Layer 3 of a small transformer language model trained on English Wikipedia (15 layers, counted from 0, width 128).
A neuron's activation on a vector x is GELU(weights . x), where the dot is the dot product.

Input weights of the MLP neurons that the questions are about. A number n stands for n times 0.0015.
n24: 87 -7 122 135 -135 79 -92 191 67 -56 -241 15 87 -14 0 -172 -20 41 16 -45 -156 190 -3 192 -45 105 116 -3 59 33 65 227 -53 138 0 130 -118 -73 -17 -190 -17 0 -151 0 -32 94 0 152 -73 108 62 156 60 31 -35 87 146 -54 -80 9 75 -105 -124 59 -48 -50 59 95 210 -27 0 183 -25 73 44 126 -146 9 -63 44 -87 -57 -191 42 -218 -3 -140 41 204 63 180 -13 -152 -44 200 -124 -163 8 69 223 -119 116 -52 66 -127 -43 -196 54 28 -135 162 32 132 -74 -199 -141 -164 -117 85 -43 -7 -117 -137 78 -309 103 -165 53
n31: -340 -123 184 13 -102 -39 -44 50 178 -7 28 -78 143 108 125 41 35 68 -35 70 -30 -63 9 88 99 73 -69 56 -173 17 -145 33 -18 123 -34 125 26 25 203 70 -63 159 102 -32 -40 3 10 139 -156 -13 267 63 61 -46 -149 33 20 -180 28 78 -121 -38 -84 22 94 -44 45 -47 -59 -201 89 -3 -133 27 126 -22 -228 99 -95 160 42 -96 -96 53 -3 -44 165 -10 -29 253 132 0 -175 -139 -188 73 -176 95 -25 18 36 81 16 135 -154 -34 -109 -91 67 63 -170 121 86 186 122 -206 -118 -19 -19 22 61 -106 -39 -27 137 -178 23 -24
n41: 6 -246 32 -62 143 -96 -19 16 -33 18 -30 127 -115 15 85 -125 -85 -58 -14 -49 170 67 21 -29 6 184 71 37 -51 -153 212 -178 -89 89 -94 -41 94 -51 103 129 11 -202 29 -14 13 154 50 -77 -60 0 169 97 6 93 80 34 6 26 0 -135 -20 107 41 -37 3 -85 51 -78 -39 27 44 -16 -114 60 -64 33 41 -42 3 -69 -27 108 97 157 -50 -24 83 90 -250 -9 82 107 11 22 -10 -170 42 25 -30 88 70 0 -51 73 0 -81 -99 8 -20 108 154 202 -122 -66 -120 23 -36 -49 97 111 20 -146 224 -84 -172 -106 -49 -122
n86: -10 -57 41 96 33 -145 207 92 -17 -34 -115 54 -9 68 57 58 -223 51 187 54 60 36 50 -26 101 56 40 -62 -19 -130 69 -98 -71 -280 15 136 6 -106 99 -101 197 18 -29 -43 -3 -129 -145 -166 -21 -108 205 -29 -46 -28 -73 38 -46 41 -91 -87 91 59 -84 -152 -62 131 117 205 325 101 -46 52 70 -102 95 18 147 111 48 -98 27 65 79 -86 -120 -147 89 154 18 -80 -71 218 -66 40 99 -92 -9 129 -109 98 65 10 -62 3 -78 -63 -101 96 112 -33 -30 163 89 -114 -102 -16 -130 -107 12 -173 -55 -58 -13 -40 -171 33 -22 -191
n109: -162 -38 -32 71 56 -57 55 -27 63 53 88 -43 22 62 -78 -44 159 12 -3 -44 14 55 -154 -101 23 -36 39 143 41 -100 89 34 54 25 -24 59 70 33 -200 -145 -66 28 27 72 122 -22 124 -73 28 -55 33 208 -75 -212 -95 -52 36 29 8 24 -137 -132 26 -8 9 -83 -39 -41 27 75 175 -136 -24 -43 -64 -61 -39 18 187 36 -50 -53 -156 46 72 -63 -63 97 -3 -119 -38 -39 112 37 106 -26 -54 162 25 117 -121 -18 -179 197 80 -123 -57 155 -59 -202 49 100 -90 -31 201 -53 113 45 -76 -17 252 -73 125 -90 -7 -207 -73 62
n144: 111 -48 77 59 -163 27 0 -50 -68 106 -287 -57 -98 67 54 -105 37 -94 91 -81 -140 -47 -92 18 24 69 0 70 30 148 -160 -101 -88 79 96 59 76 97 -36 -118 -60 186 22 -6 45 -112 -81 -31 -43 0 62 57 61 86 -18 -18 -68 -88 -14 179 15 -112 128 -137 9 89 -78 11 -50 29 -117 33 -38 335 -145 51 -80 73 -137 -52 78 -107 75 123 77 76 68 207 46 57 111 -43 -170 -149 8 62 -41 105 -31 26 12 -27 140 108 124 -42 -33 -71 34 28 26 -39 -66 -159 -211 -33 -3 282 -111 -3 21 61 -82 96 -31 -77 -130 -27
n147: -118 81 -72 96 -59 -60 -48 -63 -89 -73 234 -204 29 -130 -136 42 -39 73 134 -20 141 -58 -85 -76 -254 102 134 -53 54 251 63 -204 -108 -67 -90 69 39 160 30 -19 16 -184 -172 -42 -50 110 95 -57 -13 -10 -77 10 46 -20 27 206 121 3 62 37 -23 -56 -140 117 -73 87 -67 19 18 39 107 64 -117 47 -98 61 3 188 -29 -104 -81 -228 -17 -158 19 38 35 127 152 -125 156 32 97 -108 58 -30 -16 -11 -122 68 -276 -65 63 96 156 216 -234 28 131 -76 0 104 121 166 54 -216 -3 26 -122 -71 229 179 93 -102 -54 64 -10 -45
n198: -150 -121 -34 -235 -4 109 -76 -102 35 -71 -233 4 70 60 115 -70 -70 111 7 -70 113 -111 140 135 -47 133 187 -102 -176 223 112 25 -46 198 -30 23 160 -83 143 -309 -125 -189 136 -101 106 -32 -185 -82 -63 -104 111 73 -11 25 22 -70 -113 141 -81 76 162 80 -71 65 -111 203 -63 -97 30 -42 -158 27 73 -51 60 63 -46 -64 111 85 -42 -213 29 146 -20 38 30 -65 -162 224 47 56 -18 53 -60 -33 -136 -76 -118 109 -186 33 219 139 -32 -100 -258 30 107 -7 49 184 205 -67 268 -74 63 39 11 -52 100 -110 227 144 -117 -7 33 -283
n202: 40 183 -28 13 -79 -257 28 -62 70 -140 104 67 -10 -190 114 13 -26 158 60 27 -40 -121 -87 -61 -168 76 90 -6 87 -63 -53 -142 -104 -76 141 36 26 117 -37 121 -38 -115 -22 203 28 -173 19 133 70 53 204 -99 -100 -20 142 -113 -119 30 71 48 -335 14 24 19 85 44 -159 246 -184 -67 121 21 -124 -30 -52 -51 56 148 -234 10 48 80 -276 -103 -55 13 -31 -122 -186 3 52 269 146 -94 149 79 36 44 35 -32 23 -139 -44 198 89 81 204 82 -50 -6 95 25 56 -61 -56 20 -139 -112 49 44 40 29 23 0 38 44 -60 -71
n211: 0 -125 30 23 -177 130 203 -39 31 29 51 66 -131 -3 -131 9 -186 -96 -116 9 -74 108 86 -146 53 40 -16 19 57 294 242 -112 56 56 132 5 -107 -85 21 137 -196 -14 -86 100 53 23 -84 -6 -57 54 93 -83 -95 -145 80 -99 70 115 -22 -89 115 93 3 -125 -105 -86 40 76 16 86 -66 -105 82 -3 133 -37 226 -34 113 32 3 -17 -60 -12 -127 -84 -31 -35 -115 12 -8 -9 -41 -12 114 95 -166 -189 0 -178 137 24 159 17 -56 67 -80 -41 -158 34 127 200 -48 75 -25 39 -43 -100 -20 -31 -39 26 67 11 -99 88 78 -94
n293: 269 -86 149 118 47 66 61 -20 45 -7 -32 55 -50 -62 8 23 -132 10 -185 -71 173 180 -48 -125 -76 111 83 6 -6 -45 12 -27 -38 -139 135 -210 24 168 46 67 12 -117 -68 -6 94 88 44 -17 -47 84 149 58 -3 36 49 -21 -16 0 34 -141 45 149 99 -57 -78 -97 -102 -26 124 138 -146 -22 -17 -18 83 -23 114 117 84 -153 -173 38 -143 3 -23 12 -66 -256 -158 -141 14 82 24 -95 -153 -21 -194 -7 -191 -68 -3 15 -20 3 6 149 -79 119 -151 130 127 57 76 68 -115 6 -97 47 57 99 -142 91 111 25 -3 143 98 -40
n330: 152 59 -144 95 85 243 111 -45 115 -149 -108 205 -3 49 96 -63 -70 11 49 42 -89 -75 84 57 21 86 0 32 -59 -69 178 -120 -77 -131 73 -52 -10 148 -69 -23 46 -159 199 -145 -26 190 -10 45 -123 232 115 -59 133 -161 -107 -55 -57 98 -150 -125 -167 176 81 -91 125 131 16 196 -104 -10 -17 50 -50 55 -60 -17 -49 27 79 133 -20 120 145 0 -195 -10 -25 55 80 24 22 67 103 7 76 -58 54 -11 213 -30 44 53 -90 -59 -78 -49 -51 25 -76 -29 98 -106 90 -130 68 7 -129 -146 -37 155 -17 -384 -343 -3 -8 3 -258 -218
n348: 11 235 154 -14 78 -183 140 18 -86 -477 176 120 54 158 -326 -36 -95 61 68 -194 -147 -30 -64 116 82 98 -83 85 129 -83 -15 60 -44 -129 -188 74 -33 47 -170 -138 -54 -11 -105 -69 25 33 48 -28 84 86 71 8 18 71 -158 -42 183 14 -154 241 119 55 35 -159 -59 16 150 32 -39 -204 0 -48 -242 61 213 80 189 307 68 55 -131 18 -15 30 133 -29 -102 -79 15 186 -28 139 192 66 17 -30 -59 -29 -61 24 33 -92 -103 82 -202 -4 176 -41 140 -193 -68 71 49 -209 -68 -131 10 58 -185 76 100 110 -30 -172 -160 43 92 39
n352: 56 -203 -24 67 196 -163 121 -129 -102 -65 57 0 -54 -61 104 -21 -11 279 25 -173 -37 -107 157 -291 -7 -70 -31 199 75 -87 123 -41 -94 -373 -34 -34 77 -14 -105 -144 114 -29 344 72 -95 79 -128 45 -187 89 -4 -45 -72 297 97 210 -127 168 -69 68 -22 47 27 126 40 -27 74 259 39 295 29 116 34 -8 36 -14 0 209 -207 -141 11 29 -45 0 55 -138 -35 78 -137 -117 10 108 15 88 -147 -119 81 12 4 -8 95 -80 -25 32 -33 127 45 -229 -103 39 203 63 -120 -145 -109 19 224 -87 -22 -43 114 -134 -52 30 -158 82 -72 53
n399: -217 41 159 53 -142 225 60 115 52 0 64 -111 -50 46 70 -132 -273 89 -184 8 257 16 -139 -73 -92 183 62 -66 -56 67 178 89 -163 -145 14 -77 120 106 -56 -187 -203 0 128 -25 87 93 -123 -108 -36 -21 319 7 213 33 264 -49 -69 31 0 -237 44 -16 -91 105 -18 123 -50 -88 58 -183 -61 -142 20 -26 -174 182 -107 186 121 -140 -79 -98 -149 60 41 32 93 111 -50 -225 -24 50 11 -98 -177 -152 -241 -25 92 231 -33 30 -70 134 -7 95 15 24 -66 60 110 105 168 -76 4 -152 -34 -36 -171 246 -121 -90 99 7 -77 139 79 133
n401: 114 86 51 26 0 -256 -255 61 -18 -82 59 88 89 11 0 26 10 205 -33 -42 -48 -129 -145 -42 -222 212 126 13 152 185 68 41 15 -108 54 -120 -185 -85 148 186 -89 0 35 -106 -71 -113 -174 35 96 -26 -25 -17 -83 -31 114 14 18 76 -35 194 -37 -29 18 -194 139 75 -28 105 137 -3 245 -78 -142 176 -94 76 74 48 322 -90 126 53 -252 -10 70 -131 -11 55 27 -69 -86 -83 52 84 -66 48 -135 167 121 -4 -118 7 32 88 48 -13 106 -248 9 108 10 -110 -107 -110 -26 -102 3 -160 17 207 -231 -33 -183 71 -99 26 59 39
n425: 149 -119 -10 -316 46 11 -21 -135 104 -40 -4 110 93 106 -227 -64 -72 -36 -85 -213 74 148 -14 53 -55 -39 31 -35 -246 16 236 -74 -30 -4 -55 13 83 -191 48 -61 142 -110 24 64 -149 50 76 48 -175 -158 -108 85 -169 48 159 -388 38 14 209 -219 99 -19 110 247 -66 -137 90 201 248 46 -100 -34 -78 -48 101 28 -27 -130 166 -18 -50 32 -48 -175 -69 14 104 40 165 -34 45 -25 -96 -112 112 70 73 -73 -14 306 -181 94 125 134 117 126 -147 112 -141 225 138 31 260 -101 -52 -45 7 -79 80 14 41 -118 4 53 -47 -18 -86 -72

Each question shows a token from some text and the vector x that enters the MLP there. A number n stands for n times 0.008.

"es": 51 -205 107 -7 39 41 52 -69 388 -77 110 77 -28 -22 180 133 104 -191 -244 -12 -20 -175 -53 89 128 -84 -71 -3 -5 154 87 48 81 45 34 10 62 36 92 -131 76 -152 21 -15 -29 254 87 32 -15 -16 -140 133 62 -133 168 210 79 -22 -152 -187 90 -197 27 43 -71 181 -177 -145 0 -44 -14 3 -23 -16 50 -111 157 -96 -67 -26 93 204 5 -73 3 19 -89 -69 93 -56 -177 -4 18 -159 12 94 114 -119 -141 56 131 -96 67 -136 -102 -284 357 -156 202 79 93 -192 5 28 86 190 -119 -73 -44 -143 128 227 -34 -142 -186 -77 -91 62
The neuron with the highest activation: n211

"p": -15 -85 108 43 -78 9 0 -134 335 -184 182 178 73 -164 189 225 -14 -128 -226 52 -21 -209 -60 156 353 -50 -73 -12 22 153 -7 22 -61 97 -68 -41 127 -52 175 -88 110 -109 8 -4 92 217 -38 -132 -38 15 -141 118 68 1 135 203 50 -51 -141 -265 41 -168 -58 8 -26 140 -172 -135 28 -34 -3 86 69 -38 55 28 113 -75 11 -71 16 230 -27 -82 -79 -17 79 -105 67 -54 -136 -119 -19 -78 -8 57 26 -66 -128 -5 179 -116 -24 -145 -77 -120 375 -75 201 86 90 -110 -80 -54 74 33 -22 31 20 -87 161 208 -68 -158 -274 -76 -9 46
Which neuron fires most, and how strongly? n348, at about 0.41

";": 104 -189 138 -14 -85 20 79 -57 242 -13 99 3 10 -88 190 148 86 -181 -221 100 -74 -131 -98 191 181 -100 -54 133 -68 117 48 15 73 124 -42 -85 16 -3 61 -51 23 -196 8 38 -53 338 39 31 -53 -82 -192 174 76 -149 131 240 -29 44 -206 -191 132 -251 2 46 66 237 -192 -87 -26 85 -55 -88 70 -81 79 -49 190 -56 -49 -40 59 221 42 -31 -63 -19 -11 -144 106 -84 -81 -11 17 -131 -72 78 81 -38 -181 77 120 -141 7 -111 -89 -188 366 -97 253 190 -14 49 -5 -18 88 -28 -59 -49 -13 -70 43 123 -29 -155 -216 -39 -16 -48
The three highest activations, in order: n211, n41, n293

" on": 90 -159 63 27 26 22 154 -17 260 -98 65 79 -14 -39 165 128 114 -214 -236 70 -44 -159 -65 124 147 -177 -12 73 -111 79 22 -56 -54 34 -25 -5 21 -60 80 -126 72 -170 8 4 -10 226 0 84 83 -134 -216 180 31 -101 151 221 62 51 -145 -309 118 -176 7 -145 88 307 -186 -107 63 -16 -16 2 63 -111 31 -46 80 1 -29 -55 80 184 31 -109 72 44 -48 -75 126 -136 -75 -154 66 -122 -40 86 131 -130 -89 1 120 -107 -23 7 -70 -97 389 -165 278 115 20 -125 -33 -62 102 87 -128 -81 69 -42 140 241 -48 -22 -201 -36 -73 -63
Which neuron fires most, and how strongly? n330, at about 0.34

"c": -12 -142 96 -104 -50 -42 91 -101 338 -92 186 117 132 -118 187 206 26 -165 -185 54 -63 -97 -156 131 280 -169 -126 -35 33 112 78 -40 56 -23 -10 -27 117 3 63 -49 57 -196 -3 62 -2 309 -27 -34 -20 -12 -185 164 71 10 130 196 124 -44 -69 -206 111 -179 -23 111 -79 112 -148 -55 -114 -56 -10 98 11 -23 -8 7 194 -108 -23 -79 116 232 -114 -34 3 -103 -1 -128 75 -125 -42 -31 22 -104 -23 30 49 -68 -167 -7 73 -151 -17 -152 -48 -185 350 -160 226 116 88 -158 -80 -36 108 38 10 70 79 -33 230 145 -84 -54 -234 -19 -25 -18
The three highest activations, in order: n352, n348, n41

" foc": 8 -168 93 -48 -50 -2 200 -77 154 -34 55 149 82 -66 189 131 38 -278 -214 12 -174 -242 -112 88 93 -95 19 60 28 170 -58 -84 66 -43 -7 -79 126 -15 49 38 103 -160 -13 -71 54 307 -72 4 31 18 -213 59 156 8 224 294 69 -199 -182 -253 195 -296 -11 36 -70 -21 -159 -44 44 -34 79 149 116 -68 -16 61 72 -102 22 -69 161 110 -29 -40 13 1 42 -88 13 -150 -162 -146 76 -63 74 88 119 -47 -114 88 214 -168 -82 -32 -58 -48 331 -124 200 117 -17 -131 -1 -140 112 30 0 -71 -19 50 49 88 -116 -54 -66 46 -69 154
The neuron with the highest activation: n352

" ext": 84 -130 129 -44 -42 -37 166 -115 122 -123 200 175 -10 29 201 77 -44 -253 -195 41 -36 -70 -79 112 30 -119 5 79 37 84 -27 -113 12 10 0 30 41 -23 146 -9 106 -148 13 54 6 292 -142 45 -147 9 -223 97 43 -52 235 199 92 -92 -154 -297 101 -334 2 26 36 181 -70 -50 37 -38 121 68 82 -23 85 -1 70 -153 61 -164 54 113 -20 -103 63 -19 54 -133 31 -152 -84 -141 100 -88 47 45 82 -88 -106 90 58 -120 -71 -80 -53 -214 402 -160 256 147 62 -74 -25 -87 156 -4 -49 11 33 19 180 139 -152 -133 -167 -51 -16 77
The neuron with the highest activation: n425

"b": 60 -59 91 44 -76 13 155 -98 393 -140 135 -41 91 -120 152 153 77 -188 -239 22 -43 -178 -137 101 340 -101 -30 -69 27 99 33 15 13 -8 56 -50 125 -23 94 -86 52 -154 -112 -11 17 204 -2 -10 -19 18 -161 140 117 90 193 204 40 -28 -123 -263 0 -171 -1 2 -94 178 -137 -99 -20 -31 10 86 -58 -84 127 -17 73 -180 0 14 180 240 -65 -109 14 -85 24 -99 23 -24 -127 -116 28 -144 12 9 74 -100 -113 13 106 -97 -43 -226 -21 -168 317 -117 277 57 32 -75 -84 28 60 -16 -48 28 41 -33 209 305 28 -36 -256 32 -29 -29
Which two neurons fire most, strongest first? n348, n211

" a": 93 -124 -17 -28 -63 79 221 -25 231 -72 114 52 31 -104 194 72 191 -279 -146 30 -69 -187 -52 129 105 -131 84 40 -136 100 73 -148 53 25 15 16 204 56 40 -35 79 -190 61 -5 61 278 -45 16 -23 -25 -165 103 -31 -97 207 271 -73 72 -47 -296 107 -252 -89 28 38 221 -185 -95 -62 42 54 111 66 -90 52 19 154 -50 -48 4 113 137 13 -87 43 10 -73 -52 83 -28 -130 -44 111 -171 -48 65 99 -87 -195 -12 82 -172 -17 -153 -81 -174 357 -211 191 135 66 -77 -5 -24 63 -41 -76 41 91 -90 55 148 -84 -97 -190 -69 -75 -30
Which two neurons fire most, strongest first? n330, n352

"is": -19 -157 104 0 -81 2 159 -2 304 -37 142 117 -19 -90 163 105 25 -234 -246 -39 -130 -179 -96 139 103 -39 -24 -14 -3 60 59 19 37 92 27 -62 44 48 163 -112 22 -129 10 161 -27 275 -29 -2 2 -7 -97 120 41 -102 225 236 53 -141 -45 -181 67 -192 13 40 -117 133 -156 -185 -9 9 -7 46 70 -54 7 -43 191 -88 -22 -67 50 231 -57 -66 -35 -88 -46 -81 139 -123 -86 6 20 -107 62 99 120 -37 -167 87 47 -237 109 -94 -76 -212 307 -129 190 78 105 -195 -24 74 203 76 -79 -8 -5 -127 219 202 -13 -168 -226 -66 -137 57
Which neuron fires most, and how strongly? n211, at about 0.53

"E": -23 -155 25 -20 -139 36 123 -46 350 -41 61 55 12 -134 132 159 41 -106 -141 -12 21 18 -79 248 311 -63 50 44 12 89 -18 8 138 107 55 69 187 -51 117 -108 18 -149 -24 94 -29 293 8 24 -95 -9 -139 142 48 -78 94 204 21 -120 -223 -142 118 -235 -28 17 -26 82 -271 -119 11 22 75 143 2 0 28 -69 143 -28 -12 -145 65 181 -16 -56 -37 -82 32 -97 68 15 -89 -82 0 -219 -12 103 80 17 -141 66 153 -151 -147 -150 -56 -145 303 -136 276 75 7 -112 -152 -25 31 -43 -182 -11 7 -81 80 243 67 -61 -233 -88 21 10
The neuron with the highest activation: n31

"\n": 78 -204 83 1 -95 27 168 9 139 -71 137 29 29 -17 152 93 91 -258 -251 55 -9 -264 -107 178 140 -54 27 128 -114 118 -8 54 118 69 -17 -61 129 78 120 -31 84 -199 -15 6 14 351 -12 49 23 -78 -152 216 47 -74 170 161 -22 -2 -148 -210 63 -230 -6 28 49 157 -158 -181 30 -12 -58 30 103 -60 77 -81 139 -11 -47 -39 109 158 -9 -15 -47 44 3 -143 180 -196 -114 -79 18 -119 -122 99 97 -76 -133 74 142 -99 -79 -16 -37 -203 283 -130 290 54 -39 -122 -49 1 15 -23 -101 15 -45 -54 92 215 6 -158 -294 52 -13 -3
Which two neurons fire most, strongest first? n293, n399

" Parliament": -4 -268 203 19 -7 37 92 31 224 -100 73 10 -133 -60 150 183 65 -150 -194 -68 -16 -157 -18 237 69 -14 32 -11 -67 202 -75 97 -23 108 -1 -66 56 -31 143 -48 11 -116 -107 -17 64 174 55 59 50 -46 -221 95 114 -43 183 174 112 -47 -159 -183 57 -280 24 36 40 81 -237 -197 42 -17 30 83 51 -55 35 3 200 -144 73 -109 162 128 -75 -114 -69 28 -124 -149 86 -92 -37 -49 62 -102 -56 19 135 -34 -125 -15 79 -201 -65 -119 -177 -220 320 -114 319 81 69 -241 53 35 53 9 35 -101 -6 79 124 46 100 47 -156 8 38 74
The neuron with the highest activation: n401

"ight": 19 -103 146 -8 -72 -1 2 -150 277 -87 136 18 -45 -71 138 150 124 -225 -232 13 37 -234 -24 103 211 -21 136 20 2 102 111 -12 -106 117 -3 -1 32 26 119 -156 11 -84 -30 11 12 318 -43 41 99 -74 -87 157 -36 -176 138 50 63 24 -94 -240 65 -201 77 18 61 146 -247 -193 57 -7 48 111 84 -38 79 -9 54 -18 38 -75 129 140 -68 -155 3 -15 -55 -94 32 -49 -170 -134 -13 -125 -14 63 89 -4 -182 11 52 -148 -11 -84 -57 -218 303 -100 343 42 152 -137 -63 -25 164 86 -129 58 -36 -115 213 154 -34 -123 -258 -4 5 89
The three highest activations, in order: n109, n198, n147

",": 26 -189 121 12 -88 25 107 -62 267 7 144 15 5 -74 191 103 144 -237 -278 55 -89 -195 -42 132 143 -124 -17 55 -116 82 1 -34 12 70 -28 -17 22 63 102 -58 -34 -208 4 33 -47 337 52 66 49 -75 -83 222 9 -151 117 203 45 -7 -221 -192 97 -206 33 78 18 256 -132 -150 24 7 -72 50 -67 -36 43 -34 86 -40 -72 -43 81 301 -22 -90 -65 -11 -56 -151 133 -86 -73 -105 51 -104 4 121 132 -72 -194 147 63 -147 2 -142 -95 -157 315 -113 331 220 -11 80 -120 -11 36 -62 -38 -57 -19 -37 44 173 11 -96 -163 8 21 -4
Which neuron fires most, and how strongly? n41, at about 0.36

"ma": 14 -191 112 -25 -113 -11 202 -108 296 -98 118 58 -12 -76 184 198 86 -125 -228 5 -85 -197 -43 205 176 -107 7 48 -121 62 -3 -98 54 73 9 28 41 -12 204 -70 76 -161 -25 49 34 211 13 -61 -56 -33 -127 57 85 -53 176 239 70 -128 -139 -220 109 -263 -24 21 -64 160 -212 -131 -20 -54 39 116 -27 -13 -25 -69 207 -99 -104 -72 133 311 54 23 -40 -50 -72 -27 100 -67 -103 -52 86 -136 -60 128 12 -33 -136 -69 48 -108 0 -128 -103 -150 328 -143 159 102 5 -127 30 -8 74 155 -36 -46 81 -32 80 279 -14 -6 -227 6 8 28
Which neuron fires most, and how strongly? n211, at about 0.18

" M": -54 -137 66 38 -180 11 131 12 172 -62 72 27 -84 -111 244 103 107 -160 -201 22 -54 -94 -67 204 182 -143 49 67 -95 116 -89 3 75 158 81 189 37 -17 208 -38 166 -113 -44 68 36 254 71 -19 -6 6 -156 207 63 -55 110 83 40 -45 -200 -203 91 -187 -5 115 -16 262 -116 -120 37 -61 -64 90 -53 -52 94 33 179 -151 -84 -104 1 241 -93 -12 -3 -35 -92 -159 77 -221 -78 -51 10 -88 -33 17 98 -87 -190 6 87 -50 -7 -159 -103 -143 349 -160 265 30 22 -114 -68 78 24 -103 -7 -50 13 -63 170 238 -14 -119 -221 38 15 19
The neuron with the highest activation: n24

" g": -14 -150 99 -59 -125 85 120 -156 264 -92 49 29 -42 -20 154 65 117 -225 -147 10 -44 -176 -178 82 116 -95 83 66 -50 184 -116 21 -22 -9 52 64 107 -35 63 -157 90 -128 -119 6 -34 345 -72 19 78 26 1 133 60 -106 241 105 4 -47 -50 -207 110 -134 76 115 -28 138 -204 -180 17 -40 58 70 128 62 62 65 158 -162 62 -37 130 212 -139 -24 -55 35 6 -174 28 -90 -87 -132 63 -77 49 180 142 -8 -137 70 95 -136 -42 -52 91 -189 345 -228 243 82 -28 -145 -117 -12 -44 -135 -95 -52 62 -56 201 184 -168 3 -123 62 -58 69
Which two neurons fire most, strongest first? n144, n401

"ome": 100 -127 96 0 -46 -30 172 -61 378 -71 107 70 -57 -88 164 186 68 -156 -243 16 -47 -195 -29 118 134 -167 28 23 -103 58 119 -22 -80 110 -52 1 21 26 180 -74 41 -181 4 -30 24 213 -69 47 8 74 -157 72 39 -25 147 178 -21 -90 -209 -172 136 -199 62 -11 123 180 -309 -107 -11 -28 48 63 51 -137 33 -75 144 -23 -38 -86 128 111 -1 -71 -7 -51 -21 -30 108 9 -187 -123 71 -156 -39 85 106 3 -67 -27 41 -160 -65 -110 -83 -250 412 -45 168 59 49 -97 49 -13 113 163 -62 9 -40 -91 139 232 20 -92 -205 -96 -53 70
The neuron with the highest activation: n330

" Ireland": 23 -246 118 -81 21 24 173 60 291 -87 166 -75 -87 -157 235 85 105 -121 -298 16 37 -160 34 196 170 -124 -46 40 -104 84 36 38 118 155 46 -30 107 17 121 -24 12 -148 -20 58 1 223 6 145 -29 7 -254 141 1 -124 192 162 66 -149 -132 -109 44 -169 102 -64 24 111 -165 -185 15 28 -22 73 -62 74 7 5 169 -66 -134 -182 217 92 -96 -78 -66 -37 -1 -116 34 -103 -33 -129 5 -125 -65 71 115 -9 -165 -35 88 -161 -65 -95 -4 -278 277 -107 321 99 24 -189 59 -23 100 41 -29 -44 -50 -96 133 170 52 -40 -134 -64 76 59
The neuron with the highest activation: n31

"ference": 21 -74 74 -97 -49 54 10 -78 367 -55 156 -36 11 -97 145 204 -45 -259 -259 -51 -50 -115 -182 179 157 70 36 172 75 56 -22 -16 42 150 69 23 43 -35 105 -168 96 -74 -76 68 6 303 34 55 -167 -35 -242 155 85 -40 179 177 112 -165 -69 -114 5 -262 -11 -85 53 169 -179 -82 37 -24 12 138 47 25 148 3 110 25 6 -41 192 73 -11 -128 -54 21 -122 -30 -9 -77 -39 -68 63 -188 -8 56 110 7 -187 13 141 -219 -107 -135 -124 -150 306 -88 229 81 34 -68 -93 19 117 73 -135 -20 -24 -146 92 120 -14 -51 -214 -125 64 18
Which neuron fires most, and how strongly? n31, at about 0.27

"==": -6 -127 104 -47 -112 23 267 -19 280 38 16 52 -8 -139 156 71 71 -258 -272 12 -22 -170 -100 218 112 -104 -36 94 -63 136 22 19 197 77 18 -47 118 -66 108 -19 122 -170 -33 -8 28 303 -37 42 63 -81 -172 124 42 -124 164 170 -119 -106 -132 -221 97 -222 22 6 78 202 -180 -51 8 -78 27 32 52 76 17 -26 119 -65 9 -53 49 136 -118 -108 -4 40 -77 -176 165 -179 -34 -122 108 -144 -27 94 118 -84 -122 -18 192 -88 -33 -30 -41 -175 255 -115 268 45 76 -82 -38 -66 19 14 -122 -83 73 -65 188 211 74 -115 -217 14 -36 27
The neuron with the highest activation: n211

"face": 47 -119 96 -5 -51 -39 168 -114 408 -111 138 -43 7 -4 164 141 25 -205 -266 -66 -41 -144 -92 120 204 -48 17 76 14 102 17 -79 -76 80 5 -1 100 53 122 -106 38 -169 -36 -30 18 249 -63 7 -32 -42 -143 44 -10 -46 206 228 52 -118 -226 -206 68 -246 50 -58 106 160 -232 -68 118 12 77 62 28 -60 68 -7 107 42 44 -82 145 104 22 -98 -35 -24 -65 -9 71 -113 -125 -40 57 -178 70 64 97 -10 -238 -13 74 -123 -48 -144 -91 -205 316 -49 250 81 42 -176 -47 -57 151 161 -119 -7 10 -46 94 220 -55 -94 -206 33 17 50
The three highest activations, in order: n86, n348, n293

"M": 8 -73 75 -6 -106 8 63 -54 283 -56 1 61 6 -170 240 122 94 -85 -205 25 -90 -74 -31 241 198 -135 30 48 -79 72 -74 23 88 109 66 110 53 -54 136 -144 114 -139 -17 41 -21 216 59 -39 49 16 -107 114 37 -8 170 125 88 -86 -177 -245 111 -311 -50 129 21 136 -222 -55 -5 -60 -41 95 2 -106 32 10 183 -63 48 -114 100 201 29 -44 -37 -115 -68 -95 67 -111 -15 1 35 -183 -56 24 79 -74 -160 -19 136 -71 -53 -173 -98 -98 346 -141 260 67 114 -119 -188 -41 105 -45 -66 -94 55 -35 138 303 39 -132 -240 86 29 14
Which neuron fires most, and how strongly? n24, at about 0.26

"ization": 13 -143 99 -137 -92 41 115 -135 267 -36 182 108 -12 -68 190 172 93 -182 -216 -73 -106 -150 -81 200 75 -54 1 68 -43 12 18 -62 61 98 -46 8 21 -17 157 -54 114 -165 45 87 2 312 -9 44 -2 -21 -203 67 50 -167 177 173 93 -39 -42 -140 51 -235 88 20 61 176 -204 -130 -16 -138 -36 112 125 -59 95 -95 148 -8 -16 -147 262 164 -33 -76 -52 -66 -115 -47 1 -102 -113 -52 108 -142 52 39 110 -28 -133 2 66 -201 -40 -52 -142 -217 293 -166 284 109 65 -163 16 -13 136 114 -107 -14 -89 -76 130 156 -7 -19 -187 48 -26 -15
The neuron with the highest activation: n202

"ip": 34 -75 202 11 -130 41 104 62 255 -104 187 23 22 43 134 177 83 -201 -228 3 -55 -172 -104 156 294 -120 8 -6 -83 161 -67 62 -30 130 -65 -81 -3 -19 168 -181 96 -105 -73 29 -1 265 -12 -86 -30 68 -185 97 80 27 171 140 58 -7 -174 -269 39 -184 50 94 -14 99 -209 -90 64 -14 -2 38 49 -73 57 -60 105 -143 6 -34 28 177 -22 -92 21 -88 -69 -12 54 -128 -51 -45 -6 -96 112 35 85 -42 -266 13 61 -179 57 -95 -29 -169 266 -114 253 90 -1 -116 -174 -53 25 60 41 24 14 59 263 265 -26 -187 -172 7 -119 46
The neuron with the highest activation: n348

"ula": 43 -169 77 -73 -6 49 150 -96 342 -97 99 -36 -98 -103 220 142 -6 -181 -243 12 -87 -170 -16 206 70 -41 7 38 -130 49 -9 -34 -18 36 39 62 33 43 169 -69 36 -158 -41 29 17 179 25 15 -37 -7 -155 125 -31 -109 273 196 74 -102 -106 -232 14 -311 52 -49 51 99 -230 -113 22 -3 67 139 -64 -55 17 -99 209 -24 -54 -131 149 236 -8 -49 -72 -43 -11 1 63 -37 -81 -31 38 -158 -58 174 43 -75 -62 1 78 -108 -28 -109 -63 -181 386 -136 191 106 -5 -54 37 32 83 162 -97 -4 -13 -89 156 268 30 -121 -236 -46 57 91
The three highest activations, in order: n202, n211, n41